Layer 8 of a small transformer language model trained on English Wikipedia (14 layers, counted from 0, width 128).
A neuron's activation on a vector x is GELU(weights . x + bias), where the dot is the dot product.
The model reads these tokens: " cont" "in" "ue" " under" " new" " p" "res" "ident" " Y" "u" "j" "i" " S" "ak" "ag" "am" "i"

The vector x that enters this layer's MLP at each token. A number n stands for (n - 500) times 0.011.
0 " cont": 418 530 552 620 452 500 373 336 291 472 592 384 657 482 576 519 446 468 389 527 579 503 543 378 439 573 345 551 635 570 531 466 563 582 656 184 500 640 470 410 625 642 667 352 711 472 734 290 721 515 413 580 370 624 542 385 410 389 452 414 689 583 528 513 565 445 578 357 569 633 513 558 632 656 465 565 551 629 459 577 710 273 573 535 657 474 403 445 538 406 479 369 279 515 392 358 449 479 491 441 586 535 472 463 550 569 325 371 516 618 626 500 540 315 530 496 400 249 538 691 533 468 619 581 508 506 453 491
1 "in": 198 488 441 591 565 472 291 429 386 496 430 559 569 474 457 418 321 547 351 678 486 648 555 607 390 569 260 772 474 527 500 318 414 673 654 400 315 539 664 474 646 511 496 513 720 551 749 390 514 452 524 563 590 458 293 722 476 195 235 573 706 563 525 491 400 356 688 555 675 285 467 448 691 628 488 500 597 507 484 581 474 344 528 588 459 415 501 469 558 727 459 16 485 641 420 440 448 599 271 303 397 757 437 522 531 536 401 461 591 592 675 653 591 595 595 509 394 407 792 654 635 549 522 581 484 403 340 444
2 "ue": 489 469 585 674 528 603 281 322 219 436 542 499 443 665 418 501 460 608 464 584 425 760 647 735 355 577 488 879 407 566 372 401 474 536 609 427 171 608 627 433 608 402 245 345 775 557 647 496 536 358 475 480 664 495 346 577 422 273 319 551 484 613 561 453 449 435 524 610 600 318 551 492 562 782 426 506 558 415 552 567 524 210 552 447 617 394 453 368 511 498 488 292 347 517 490 464 483 448 341 449 523 763 604 731 603 590 393 475 480 722 522 607 633 440 466 667 485 429 678 658 598 427 543 672 434 351 318 361
3 " under": 347 563 558 716 500 499 278 239 286 377 590 431 501 438 500 490 262 672 377 335 367 571 637 584 435 508 526 723 328 512 558 428 550 576 763 401 439 525 612 358 541 613 507 441 871 484 606 731 588 310 469 585 379 486 584 575 343 333 403 641 505 500 593 399 494 401 613 401 620 289 510 616 540 574 422 512 526 553 500 458 600 172 506 524 587 374 462 344 391 561 459 284 349 489 526 376 590 464 321 576 531 648 262 662 461 348 382 561 550 617 670 717 578 467 721 570 509 507 734 823 605 489 604 592 527 450 476 370
4 " new": 188 361 508 622 562 571 325 285 331 404 557 372 541 549 461 232 332 462 309 564 576 533 637 645 373 621 351 672 479 424 468 579 621 547 681 376 370 525 598 413 412 697 332 560 965 544 568 565 559 312 460 622 514 440 456 533 405 438 475 602 658 676 554 515 554 328 419 552 561 335 649 527 543 454 468 576 653 537 572 485 464 289 518 522 606 355 288 529 510 565 434 219 379 635 451 558 490 457 427 617 572 569 424 620 484 379 379 480 484 712 472 688 517 382 579 641 527 418 850 643 529 520 477 619 446 348 595 527
5 " p": 253 479 461 526 484 514 334 356 432 438 421 336 485 482 449 330 511 639 366 481 493 599 443 685 497 513 307 614 547 359 527 524 504 460 662 246 372 587 624 408 483 666 376 440 884 558 657 563 626 328 401 542 289 487 268 456 387 403 389 657 648 463 584 360 580 244 598 640 585 378 558 404 488 466 494 580 680 540 623 521 544 388 520 573 542 428 327 511 611 568 508 329 454 605 526 445 555 450 457 607 616 549 424 578 488 568 463 557 491 666 701 709 500 419 590 822 516 546 636 707 649 581 367 674 310 315 653 308
6 "res": 139 493 594 520 611 538 160 409 500 499 438 499 507 305 320 349 393 535 432 557 686 609 596 570 492 537 373 747 500 486 596 452 400 478 635 407 393 630 563 416 395 568 515 391 736 571 676 505 538 404 436 666 410 519 315 499 322 356 365 524 577 786 664 509 392 292 548 520 587 347 577 550 499 630 542 567 747 513 630 589 533 226 420 418 621 199 510 629 612 577 496 224 535 702 413 422 497 648 353 496 661 513 350 533 522 497 421 637 391 609 694 593 389 415 548 819 289 436 774 644 574 507 450 675 391 469 637 280
7 "ident": 403 482 582 592 720 509 283 454 410 539 501 602 496 525 398 444 314 583 373 510 603 576 627 634 549 499 421 710 540 511 406 466 342 464 551 583 342 587 553 524 534 683 616 724 891 330 633 606 557 323 381 807 523 434 353 585 448 443 292 522 608 691 560 424 418 327 497 629 641 320 492 447 640 591 490 657 553 559 459 501 616 119 583 417 504 265 328 487 597 477 350 159 372 500 471 360 410 564 441 348 602 580 354 508 538 532 400 586 563 572 592 506 578 351 464 598 531 427 763 570 506 633 468 642 363 297 512 367
8 " Y": 301 304 526 749 536 626 352 240 294 454 527 506 458 505 536 492 223 498 497 567 368 593 604 611 547 430 368 585 612 605 423 391 625 567 591 269 297 715 774 398 446 577 624 411 754 550 476 597 577 480 582 537 249 512 409 820 340 396 296 528 610 547 599 587 653 448 440 592 422 292 614 639 476 693 454 539 625 608 595 402 498 241 605 598 536 292 423 301 567 444 431 331 497 565 468 317 433 561 413 506 531 627 398 561 500 416 412 500 697 548 734 703 508 628 612 513 449 556 653 569 568 605 387 686 423 185 406 478
9 "u": 184 259 736 569 510 566 373 236 199 549 320 493 518 352 409 400 331 450 272 427 512 625 565 723 466 517 489 724 384 549 535 429 513 498 695 301 542 479 611 370 440 575 413 381 702 405 632 562 537 485 544 394 476 512 551 720 374 317 488 588 713 553 484 568 604 423 438 526 389 373 552 426 400 530 470 605 726 692 562 572 610 340 634 463 601 349 564 393 732 603 381 512 444 575 674 207 414 440 369 305 646 593 626 719 536 520 540 456 644 529 533 614 496 789 567 598 550 615 707 560 691 554 477 549 390 117 274 461
10 "j": 248 343 679 557 398 708 416 220 262 475 389 386 529 418 518 274 303 582 485 419 482 694 624 708 513 476 656 651 572 523 450 479 471 496 677 401 416 502 586 239 418 633 364 385 661 509 548 556 639 599 418 556 331 459 468 546 475 284 389 605 736 553 442 385 577 385 436 527 480 255 470 483 440 628 486 584 672 624 588 485 534 291 620 504 502 325 586 281 608 656 293 298 485 867 626 336 299 650 365 530 605 444 537 740 524 542 289 505 729 550 375 516 603 684 469 731 516 631 614 551 669 703 549 673 459 236 335 509
11 "i": 339 348 706 545 518 732 501 279 195 568 415 458 546 496 390 357 328 514 278 528 419 750 533 734 425 415 487 646 580 415 468 392 530 495 717 219 436 509 747 401 458 574 462 361 715 449 638 560 475 449 505 420 460 556 470 769 347 329 414 742 680 534 461 558 551 469 428 557 432 426 580 406 438 566 474 559 652 582 527 499 488 271 680 387 611 385 648 461 682 598 397 383 376 723 625 325 200 563 292 371 474 575 555 656 534 489 396 483 582 523 526 635 464 674 477 747 487 539 827 582 667 758 506 440 406 348 377 509
12 " S": 177 302 604 739 526 627 421 170 340 487 423 427 566 548 461 387 284 548 437 510 469 733 549 672 428 317 408 619 572 529 466 453 554 493 647 220 527 503 642 288 442 635 440 436 751 593 663 600 608 510 457 518 406 510 465 693 433 350 392 567 747 567 526 538 544 382 516 489 414 218 475 450 508 692 561 536 477 490 636 428 527 232 577 444 571 234 506 351 432 590 438 256 496 708 608 358 396 634 368 655 656 490 465 662 422 566 518 354 523 421 669 492 575 556 564 705 463 693 674 620 697 643 505 587 530 268 398 498
13 "ak": 307 502 590 535 322 594 471 187 391 667 306 347 466 602 460 354 413 578 313 543 396 679 542 629 460 500 450 774 633 488 409 409 496 497 539 303 483 625 638 366 403 502 350 534 717 587 654 572 410 530 458 482 330 485 388 451 400 277 411 516 762 631 470 580 717 479 487 363 479 380 559 547 498 700 387 576 494 525 558 426 622 333 536 476 503 296 489 374 691 537 442 267 555 760 551 424 381 775 508 421 523 678 418 590 547 482 558 644 626 443 571 758 473 650 605 626 523 628 754 603 650 556 486 676 338 225 277 365
14 "ag": 305 586 452 554 450 496 403 266 92 583 433 499 462 597 440 431 259 706 313 489 428 773 608 910 441 402 531 817 538 392 507 349 538 458 649 255 505 550 480 464 439 591 385 498 667 629 833 529 463 628 351 592 437 487 449 503 401 199 450 569 634 623 483 494 669 551 434 539 522 452 398 547 581 646 470 524 562 600 509 469 522 381 525 502 518 356 332 393 565 580 437 354 602 670 625 381 345 665 449 490 478 596 448 837 489 652 484 539 444 497 557 507 521 713 503 577 378 547 859 551 656 665 360 579 410 293 261 282
15 "am": 252 533 551 659 405 552 517 312 294 561 545 476 434 580 473 453 357 610 338 498 408 790 502 838 409 255 544 935 636 496 413 486 532 465 765 312 408 501 535 424 525 666 338 477 732 647 603 516 548 569 383 490 469 590 474 553 582 229 403 645 698 630 595 472 514 445 366 621 542 351 553 534 553 641 350 506 486 519 469 440 539 206 486 363 583 266 259 444 572 529 548 277 577 677 694 415 410 654 389 419 479 580 527 701 502 546 392 407 465 555 580 451 435 645 617 664 458 526 737 511 541 678 481 525 481 256 289 317
16 "i": 231 528 530 683 423 645 381 258 231 579 581 506 468 560 443 234 304 657 298 444 226 755 489 662 399 292 445 822 633 454 429 476 496 495 731 252 406 443 723 611 459 590 520 338 742 453 600 546 562 452 459 441 466 577 462 711 414 212 441 713 645 579 483 461 527 458 377 579 523 327 618 490 546 605 468 624 528 463 478 478 606 192 507 444 594 417 531 537 709 520 525 359 463 738 628 526 303 582 463 347 530 523 499 762 432 469 455 577 587 519 632 620 496 522 482 715 419 450 689 565 607 716 527 550 458 313 378 366

Each question shows the input weights of one neuron of the MLP. A number n stands for (n - 500) times 0.0012.

n501 (bias -0.227): 697 342 341 497 401 484 488 578 540 404 448 503 551 567 576 482 421 492 430 457 445 498 318 467 451 634 561 517 412 398 559 500 508 500 424 543 372 558 573 592 428 515 583 445 579 635 530 510 583 423 399 393 343 397 471 474 447 389 450 585 383 476 441 571 492 561 448 575 322 336 505 437 682 513 392 495 513 393 382 536 561 524 651 478 329 548 635 479 500 442 513 474 526 595 516 427 612 553 658 443 424 546 438 471 477 433 663 484 538 522 535 474 307 513 542 513 473 327 313 531 514 604 660 615 452 571 671 526
It fires most on token 5 " p"

n266 (bias -0.283): 609 572 424 359 409 551 418 647 423 493 657 611 422 401 289 442 320 477 450 517 621 544 421 503 609 444 577 585 293 587 500 538 392 564 551 459 598 563 548 446 510 638 682 596 419 361 510 552 632 438 527 588 493 441 615 230 393 686 270 470 672 483 529 443 526 605 447 368 547 539 358 476 533 524 455 257 442 463 381 388 256 651 328 301 521 356 477 682 396 561 466 497 523 332 560 553 513 442 385 549 373 608 533 643 559 353 236 659 510 348 616 593 594 296 645 578 469 544 506 517 379 446 473 528 628 751 570 389
On which three tokens does it fire most, strongest first? 3 " under", 6 "res", 7 "ident"

n219 (bias -0.202): 544 455 462 526 455 661 388 416 559 439 471 422 566 596 375 551 398 489 445 709 562 536 386 389 553 500 767 508 527 538 446 500 467 325 474 479 503 597 489 627 575 581 554 456 483 599 550 578 506 517 503 467 594 474 574 442 562 569 535 577 610 497 537 441 301 463 512 626 477 545 643 390 482 545 633 350 392 593 491 430 440 304 506 555 771 505 503 625 388 443 616 401 586 491 562 567 509 539 538 637 704 393 674 289 641 670 627 608 512 544 584 523 447 429 369 460 560 285 541 389 421 431 348 396 711 579 465 324
It fires most on token 6 "res"

n488 (bias -0.120): 489 485 571 396 602 404 549 465 549 767 567 441 517 605 245 514 448 558 627 358 480 454 440 528 446 534 618 398 694 329 478 516 520 353 624 419 492 586 464 420 357 449 413 506 472 542 486 500 497 701 318 443 429 511 596 384 629 604 617 431 540 500 508 402 464 620 523 439 537 449 591 471 361 377 362 593 624 517 523 463 425 439 133 544 571 479 474 595 405 400 555 486 503 520 583 381 492 517 427 517 520 478 348 535 508 522 540 506 406 576 485 602 306 678 574 442 509 433 508 423 444 538 401 354 587 643 574 640
On which two tokens does it fire most, strongest first? 15 "am", 14 "ag"

n159 (bias -0.196): 563 506 382 297 243 560 617 389 337 602 598 524 456 539 503 552 674 549 399 535 454 554 519 427 476 643 730 381 508 446 382 640 340 603 565 412 537 524 539 562 413 553 420 283 408 415 362 471 443 542 394 528 637 556 467 545 573 410 524 467 533 500 440 389 334 526 535 456 530 349 377 541 412 528 461 534 399 440 544 519 650 592 383 578 531 584 548 435 668 583 514 455 568 557 359 497 484 470 465 378 430 482 479 445 434 394 570 497 492 566 577 666 579 441 519 492 503 527 445 519 508 629 689 528 459 452 508 516
On which token does it fire most, and how strongly? 16 "i", at about 1.5

n343 (bias -0.197): 476 403 582 525 497 436 471 618 417 412 425 593 516 374 615 666 582 717 585 500 567 569 459 671 541 435 459 640 516 412 546 600 446 443 533 535 660 547 348 494 398 540 358 333 420 497 425 485 465 457 487 326 693 603 350 531 608 497 648 430 446 487 488 440 364 500 566 635 491 511 497 605 481 594 254 530 387 738 351 432 561 564 692 383 487 390 331 462 272 372 673 481 627 319 525 309 469 487 622 488 300 494 457 441 497 234 430 450 587 497 439 494 423 636 588 359 516 430 343 632 382 561 596 681 608 424 576 519
On which token does it fire most, and how strongly? 15 "am", at about 1.8

n92 (bias -0.198): 565 378 453 334 460 576 457 521 379 497 437 533 494 472 338 511 387 411 489 432 548 481 459 446 536 703 452 413 367 436 394 388 660 466 607 356 446 375 492 559 503 675 596 589 467 533 529 484 469 533 373 416 559 648 632 508 506 642 467 315 292 590 582 531 601 585 494 418 469 535 381 651 431 523 314 511 643 585 509 503 619 503 771 374 362 510 594 461 484 462 322 561 450 430 511 414 481 477 555 635 455 495 527 573 489 464 567 459 260 462 520 472 581 450 525 505 625 610 492 375 572 562 376 596 604 526 690 445
It fires most on token 9 "u"

n205 (bias -0.042): 477 503 343 529 674 525 574 448 481 492 521 527 414 366 636 601 555 516 676 586 437 430 473 387 478 500 335 539 724 552 436 539 604 500 526 594 473 383 495 440 567 538 471 438 550 719 557 521 489 489 472 332 505 551 533 591 478 543 552 591 608 583 327 511 420 566 395 553 465 464 384 648 302 397 391 581 360 400 572 492 569 553 445 536 477 548 497 624 351 450 497 543 426 374 599 557 516 392 605 535 588 489 524 530 337 580 350 500 391 538 475 248 456 563 592 476 478 666 513 386 635 572 486 685 530 454 642 612
It fires most on token 12 " S"

n189 (bias -0.171): 665 301 660 542 613 522 480 598 494 540 552 631 629 522 323 545 620 458 592 629 503 453 608 404 264 460 488 281 365 515 609 690 478 444 485 424 394 553 378 404 427 518 524 620 458 552 400 370 522 654 334 497 528 671 390 531 469 345 426 491 415 557 488 525 476 507 754 415 401 558 534 441 417 510 376 369 506 365 500 540 453 469 744 376 388 452 583 506 551 350 397 558 438 369 684 540 503 487 418 433 484 491 388 546 597 606 695 383 389 421 623 497 377 621 301 596 317 538 465 500 676 683 418 477 634 509 519 482
It fires most on token 11 "i"

n271 (bias -0.209): 529 696 319 476 368 384 522 565 799 546 454 470 592 630 420 614 611 566 555 513 714 653 641 249 506 476 581 427 469 423 488 500 703 525 309 387 476 605 449 460 651 640 364 565 431 564 541 258 469 412 531 450 469 576 552 479 435 518 351 425 650 528 376 581 552 546 414 324 642 425 485 550 466 557 570 512 476 557 396 360 522 540 415 481 532 503 580 481 712 686 638 641 544 497 646 491 382 585 534 497 388 415 625 494 515 506 512 448 471 510 576 460 602 534 466 515 500 588 575 454 468 323 491 558 491 569 128 567
On which token does it fire most, and how strongly? 13 "ak", at about 1.1

n13 (bias -0.241): 470 652 335 431 334 642 399 534 562 541 491 617 479 467 494 469 435 466 526 391 456 286 529 297 459 555 418 395 628 494 656 598 512 506 441 592 509 287 618 377 377 362 475 433 489 538 414 568 779 414 447 458 468 448 500 569 412 454 553 653 382 604 394 497 491 568 500 414 471 568 564 474 616 575 701 416 441 488 506 684 524 384 568 350 455 438 497 603 312 480 352 682 462 468 306 462 565 598 520 330 553 360 546 601 403 339 532 439 350 574 548 683 467 441 570 392 503 601 484 593 500 509 533 442 391 421 444 477
It fires most on token 3 " under"

n164 (bias -0.188): 557 489 675 478 525 371 517 250 622 486 584 554 396 545 403 516 279 444 675 319 580 458 453 513 607 451 536 510 508 525 538 569 553 408 564 385 575 417 359 555 629 568 500 591 511 691 531 497 553 605 433 435 528 454 528 503 630 513 354 581 380 436 567 458 484 369 407 531 467 532 437 725 360 244 342 550 604 626 534 473 609 431 391 500 563 487 437 475 336 327 556 544 436 383 514 451 530 413 495 495 425 468 532 500 476 624 621 443 545 538 556 484 594 544 383 537 419 517 531 357 563 514 450 325 475 431 312 503
On which three tokens does it fire most, strongest first? 15 "am", 9 "u", 14 "ag"

n402 (bias -0.227): 529 401 348 332 319 440 608 479 594 320 583 638 506 420 386 652 491 700 584 418 591 429 522 328 342 599 645 420 643 481 558 488 560 402 524 529 552 538 422 293 439 414 575 609 491 581 447 674 538 368 468 482 472 432 564 475 575 607 631 547 506 678 527 324 445 582 373 751 285 324 488 453 516 481 583 539 434 535 433 469 684 382 601 291 736 330 609 573 466 609 544 593 566 459 645 463 579 430 472 318 657 479 383 544 469 414 481 339 631 454 500 444 456 500 559 454 681 361 395 509 591 494 500 572 380 477 519 604
It fires most on token 9 "u"

n510 (bias -0.161): 589 617 433 434 472 432 503 665 548 481 420 388 489 497 578 535 632 376 586 452 573 460 320 535 262 613 430 521 387 506 514 401 432 511 312 466 571 461 484 464 440 670 513 475 565 417 519 658 375 497 441 413 330 470 484 610 405 448 494 553 508 350 664 483 694 435 511 520 311 615 547 537 600 543 443 546 576 540 628 439 477 624 667 555 353 621 245 421 486 322 443 395 464 427 494 497 554 608 563 621 281 530 525 544 495 305 500 558 514 512 540 492 403 506 636 508 469 404 492 522 344 412 477 599 514 529 534 508
It fires most on token 5 " p"

n381 (bias -0.123): 479 460 387 324 467 444 615 622 493 345 538 602 420 453 426 671 632 582 526 437 454 692 351 768 451 616 375 460 457 604 541 522 556 635 645 261 510 428 475 408 596 526 556 523 452 355 602 350 384 554 579 565 582 420 491 175 598 743 458 592 484 616 357 526 503 555 361 427 552 651 519 516 545 480 467 422 525 580 510 519 457 545 540 423 507 503 633 388 608 251 665 510 605 362 684 516 503 596 362 500 441 573 625 804 548 490 507 494 390 493 417 617 632 415 552 348 361 533 436 474 436 340 457 666 418 670 431 586
It fires most on token 14 "ag"

n455 (bias -0.137): 455 558 316 579 397 561 616 526 572 512 424 702 640 512 580 517 284 488 559 551 599 639 518 589 553 682 485 376 500 416 637 394 365 458 578 342 419 419 204 392 482 485 377 622 366 506 497 532 424 485 569 593 527 491 500 471 563 553 500 545 419 485 628 578 459 352 444 364 690 559 453 326 527 466 509 517 581 360 482 556 349 497 548 549 512 525 349 515 270 572 449 574 599 602 557 494 378 570 700 571 602 684 345 403 512 488 309 512 622 560 366 518 421 458 337 425 542 491 637 616 349 448 588 581 482 561 470 582
On which token does it fire most, and how strongly? 4 " new", at about 0.87

n260 (bias -0.185): 552 402 415 277 403 467 524 446 407 490 432 516 614 608 524 494 681 395 493 423 510 563 605 516 389 510 712 627 594 675 356 576 434 397 732 487 677 401 506 741 532 555 554 487 362 490 372 394 664 358 693 422 398 487 571 614 381 300 533 497 593 463 455 603 548 406 555 560 405 506 461 407 421 460 588 494 475 570 517 617 590 430 543 632 439 406 582 607 655 430 683 539 497 520 344 739 410 316 490 321 467 339 681 595 471 549 546 552 591 507 483 516 631 414 578 458 460 567 410 60 568 601 507 394 360 659 517 620
It fires most on token 16 "i"

n72 (bias -0.075): 637 531 567 494 559 580 525 401 491 609 431 494 702 410 440 533 612 359 449 534 295 445 334 453 573 176 678 509 469 372 562 360 432 365 438 358 536 561 409 595 369 476 500 363 485 591 318 601 515 765 571 465 491 428 435 614 463 533 497 497 725 494 655 570 763 410 313 602 369 505 476 525 603 453 494 512 365 506 531 446 534 556 518 513 576 564 497 568 435 494 423 443 855 445 601 512 447 472 563 419 631 417 458 401 434 563 534 446 488 381 447 503 448 537 582 367 441 515 440 394 563 646 630 557 454 432 350 527
On which token does it fire most, and how strongly? 13 "ak", at about 1.7

n448 (bias -0.163): 455 519 503 526 557 352 446 598 549 492 439 619 591 588 656 552 365 281 676 497 586 403 447 492 527 564 427 548 407 384 563 510 598 530 355 522 353 532 562 351 484 603 606 605 455 278 495 529 358 518 465 457 497 754 480 532 419 413 390 533 481 440 589 465 508 316 337 473 572 587 495 533 457 467 486 482 492 464 390 328 525 463 478 547 511 582 358 614 497 417 429 473 549 427 497 455 442 519 410 654 554 555 513 377 466 659 352 500 442 360 643 503 513 438 481 456 590 634 503 309 483 577 563 472 514 380 640 582
On which two tokens does it fire most, strongest first? 7 "ident", 8 " Y"

n86 (bias -0.266): 428 494 306 570 553 525 609 485 478 531 238 503 541 465 439 524 470 521 663 572 484 421 356 530 423 506 653 375 465 534 461 360 388 494 652 509 277 438 434 559 709 457 361 478 566 497 421 379 761 603 722 603 522 412 491 631 515 703 686 534 609 487 370 540 530 513 528 582 472 558 549 731 592 301 446 399 377 440 500 777 462 529 685 545 285 477 525 613 473 335 506 454 553 516 599 442 392 560 482 540 394 488 631 500 418 373 379 552 500 670 500 408 415 584 592 530 553 422 549 552 490 437 491 597 512 621 590 303
It fires most on token 1 "in"

n187 (bias -0.277): 503 389 365 164 355 669 500 666 503 534 463 630 333 629 359 612 336 447 588 404 647 510 541 457 628 503 445 545 417 527 520 347 545 702 464 320 576 568 392 524 630 527 536 236 450 530 649 377 234 573 610 426 541 483 544 483 442 463 544 733 541 424 520 599 407 568 608 586 493 394 473 534 618 559 371 562 697 611 253 647 517 544 476 612 511 594 463 404 414 572 558 510 620 390 527 244 589 348 430 547 804 557 510 399 603 463 759 554 455 507 399 388 372 473 557 414 552 369 417 615 342 507 593 291 600 601 510 467
It fires most on token 0 " cont"

n211 (bias -0.330): 423 464 563 302 397 153 474 367 433 374 665 416 339 613 539 445 564 402 431 647 691 440 494 414 321 475 443 622 346 389 688 591 385 455 585 468 306 573 552 630 469 575 458 383 509 462 584 466 551 299 634 551 772 569 648 619 519 472 459 500 634 545 509 640 637 530 456 445 566 531 497 522 447 422 656 451 424 349 435 453 532 444 417 487 415 710 597 471 519 469 676 625 503 452 382 525 472 413 381 372 392 519 469 527 432 298 484 356 477 544 603 563 599 541 387 457 484 583 263 418 546 571 532 365 647 429 614 516
On which two tokens does it fire most, strongest first? 1 "in", 4 " new"

n223 (bias -0.179): 538 610 484 497 593 657 569 400 713 318 478 472 639 649 612 497 531 448 560 471 449 428 544 405 390 506 411 455 455 503 608 524 478 216 262 600 485 411 317 402 723 652 757 535 586 484 545 426 417 370 471 515 671 531 600 509 494 441 257 318 669 571 713 421 671 520 481 667 519 497 409 408 544 448 591 585 418 423 364 438 407 468 490 516 507 523 575 443 543 439 398 462 538 468 573 412 494 657 600 544 414 596 525 429 358 457 586 428 552 487 448 453 539 649 293 463 497 522 467 412 464 706 811 559 423 397 620 590
On which token does it fire most, and how strongly? 7 "ident", at about 1.8

n347 (bias -0.258): 475 567 301 359 627 661 589 409 488 399 474 529 448 494 472 587 517 512 488 609 578 483 447 587 536 397 551 371 451 348 579 658 509 392 540 579 485 634 241 539 520 691 497 518 529 337 503 517 597 360 630 367 497 632 377 524 659 278 452 651 449 515 375 353 544 459 562 597 432 519 429 756 613 552 350 563 494 591 469 682 500 506 252 494 324 475 586 379 424 488 600 465 389 539 383 447 701 542 465 588 530 331 438 461 433 342 530 565 583 487 494 592 430 524 494 355 388 458 570 464 481 488 433 478 343 608 425 450
On which three tokens does it fire most, strongest first? 3 " under", 5 " p", 6 "res"

n463 (bias -0.142): 644 459 415 623 369 416 525 556 692 509 545 680 278 534 713 625 459 405 637 696 506 418 549 533 692 270 608 393 459 601 446 562 435 574 524 319 560 445 624 682 515 563 562 454 416 655 398 617 484 755 398 419 494 560 549 485 684 554 607 565 475 550 506 460 422 555 467 525 546 642 564 361 466 516 478 532 494 503 497 485 534 455 581 336 494 601 524 246 401 494 264 360 408 617 515 421 572 693 458 343 494 602 355 623 431 407 488 436 506 685 390 341 471 457 427 563 562 562 431 488 541 522 391 484 494 392 509 422
On which token does it fire most, and how strongly? 15 "am", at about 1

n390 (bias -0.106): 472 331 452 506 628 305 623 480 415 539 547 352 386 469 488 623 445 392 751 482 512 529 548 311 610 369 467 633 589 596 459 621 549 536 448 476 526 416 512 551 279 467 391 566 374 613 480 485 353 656 506 420 476 595 377 274 660 518 434 491 546 350 403 458 459 684 423 534 638 503 563 467 491 654 522 523 340 619 497 441 607 550 512 581 509 533 485 442 294 515 451 318 506 743 470 497 415 356 586 417 397 688 405 321 453 426 313 473 549 443 555 389 409 711 506 520 411 524 407 614 519 512 427 519 494 452 512 591
It fires most on token 13 "ak"

n152 (bias -0.082): 419 302 558 545 581 541 506 432 596 399 394 648 626 582 557 542 530 548 668 484 540 357 540 530 573 700 565 422 541 445 362 559 401 609 453 613 407 475 340 491 419 467 403 475 683 555 415 437 516 422 466 436 485 427 572 579 605 349 565 612 307 594 614 460 455 643 433 419 393 481 433 485 607 236 626 541 399 538 594 482 434 557 472 551 529 590 421 519 341 461 497 412 463 525 537 588 671 447 585 257 605 464 606 609 638 557 679 113 418 435 450 546 541 457 601 366 531 431 566 528 548 625 615 708 702 520 423 596
It fires most on token 4 " new"

n11 (bias -0.148): 549 629 503 530 356 569 553 371 364 726 503 621 478 635 398 509 562 503 530 525 596 617 421 259 506 521 426 367 544 571 596 760 577 472 367 400 590 586 470 701 500 670 479 613 368 546 371 560 478 578 484 305 623 545 382 512 383 590 491 674 397 619 455 553 654 526 479 472 411 379 405 587 549 557 484 453 280 751 443 330 475 548 590 494 497 325 500 587 503 497 456 421 630 565 553 463 623 425 457 372 565 557 427 454 476 409 518 607 689 422 519 469 422 556 607 413 506 297 540 436 478 513 475 285 640 394 500 672
It fires most on token 13 "ak"

n21 (bias -0.268): 657 569 471 437 474 709 491 432 357 452 256 475 470 622 430 597 347 584 337 464 662 439 343 444 398 351 594 600 621 203 670 543 334 454 516 510 494 468 289 555 623 595 454 494 506 599 371 528 434 446 500 320 477 475 458 440 471 440 571 376 644 507 472 464 494 690 551 320 323 460 484 575 490 450 526 500 550 474 305 783 474 506 650 360 433 322 635 555 336 431 353 554 587 412 571 554 475 248 449 576 529 506 424 569 437 544 432 481 728 589 540 375 521 513 532 509 438 585 385 494 233 461 366 507 542 635 464 380
It fires most on token 14 "ag"

n42 (bias -0.118): 487 507 429 360 389 241 729 536 517 541 497 580 316 667 542 576 576 543 453 548 336 442 679 434 591 436 384 555 438 480 623 588 668 455 631 330 417 432 477 538 593 413 425 619 420 362 458 613 424 460 672 568 442 467 621 419 650 600 398 363 448 531 477 435 597 561 510 448 463 509 304 603 689 333 329 480 293 542 497 554 462 469 514 307 743 478 446 435 473 721 290 426 425 466 483 790 477 383 544 349 626 390 821 532 610 627 319 331 343 374 437 453 706 459 561 391 469 541 519 598 518 406 345 543 521 339 486 500
It fires most on token 15 "am"

n505 (bias -0.005): 551 519 367 551 485 500 633 480 552 509 695 563 658 453 544 331 585 582 509 651 549 347 654 515 328 542 328 563 633 454 361 506 500 525 333 385 740 573 526 320 518 734 724 542 384 603 506 559 655 434 555 543 336 467 489 524 500 536 512 528 454 373 405 512 264 590 575 398 467 549 370 469 412 497 388 351 559 460 572 716 413 551 435 585 541 455 497 641 545 415 488 626 653 512 564 585 530 587 524 527 631 348 419 537 467 512 540 428 484 452 453 491 454 500 449 408 280 704 480 652 550 382 503 557 617 599 302 434
It fires most on token 0 " cont"

n412 (bias -0.054): 646 394 638 435 532 438 500 467 517 580 631 480 482 518 449 551 506 570 486 550 488 547 454 511 385 529 634 448 491 378 497 528 520 518 416 432 477 532 455 366 344 380 506 514 452 397 588 458 453 392 383 423 596 514 519 526 662 358 714 462 585 447 446 468 497 415 471 582 416 451 460 602 517 275 503 575 450 273 524 546 429 532 412 610 383 524 460 427 489 340 204 594 445 526 596 483 322 535 269 457 578 486 557 613 500 494 465 466 284 512 683 434 560 674 377 612 524 623 467 408 416 597 406 705 272 702 578 520
On which token does it fire most, and how strongly? 11 "i", at about 1.2

n123 (bias -0.106): 534 428 370 751 497 553 605 477 706 618 497 584 519 662 563 521 688 317 464 698 390 546 430 497 609 527 497 549 658 491 595 468 273 571 471 559 521 488 380 537 557 584 512 658 423 310 486 518 667 557 445 581 527 449 426 347 491 587 427 589 398 441 399 457 485 404 400 348 503 511 433 561 582 285 250 459 426 469 528 380 506 511 580 578 361 371 358 682 399 562 593 530 445 663 381 557 524 692 590 488 598 563 356 361 339 332 543 512 463 726 553 455 535 390 512 565 488 373 646 412 585 404 469 452 435 517 485 518
On which two tokens does it fire most, strongest first? 7 "ident", 4 " new"

n54 (bias -0.145): 595 530 460 474 606 394 503 365 462 305 534 548 521 512 542 317 305 475 520 585 706 517 477 539 506 526 646 565 441 601 418 514 654 439 469 424 610 523 405 663 633 460 674 656 472 443 368 545 459 401 591 412 425 446 422 566 601 506 546 141 670 406 556 660 491 351 440 444 575 570 621 488 463 476 396 472 455 562 488 568 441 706 532 440 611 410 624 456 480 514 646 600 442 541 625 549 461 617 486 577 509 508 503 387 605 500 610 443 476 653 704 583 566 448 408 424 441 482 505 445 512 751 485 642 404 484 491 514
It fires most on token 8 " Y"

n328 (bias -0.148): 672 595 330 527 500 582 549 793 533 581 574 544 500 657 419 777 599 497 402 607 587 569 452 372 440 651 421 452 402 485 433 618 439 552 439 619 348 518 610 367 603 355 307 581 535 500 588 506 558 456 543 429 404 559 410 550 428 409 455 503 612 497 444 455 423 681 488 442 371 454 452 464 506 528 478 523 364 610 349 470 677 486 369 531 382 478 273 476 409 375 394 500 603 327 452 500 447 567 488 447 512 485 462 618 579 367 672 479 343 487 466 449 673 636 473 375 366 512 523 626 444 423 503 644 612 316 596 518
It fires most on token 2 "ue"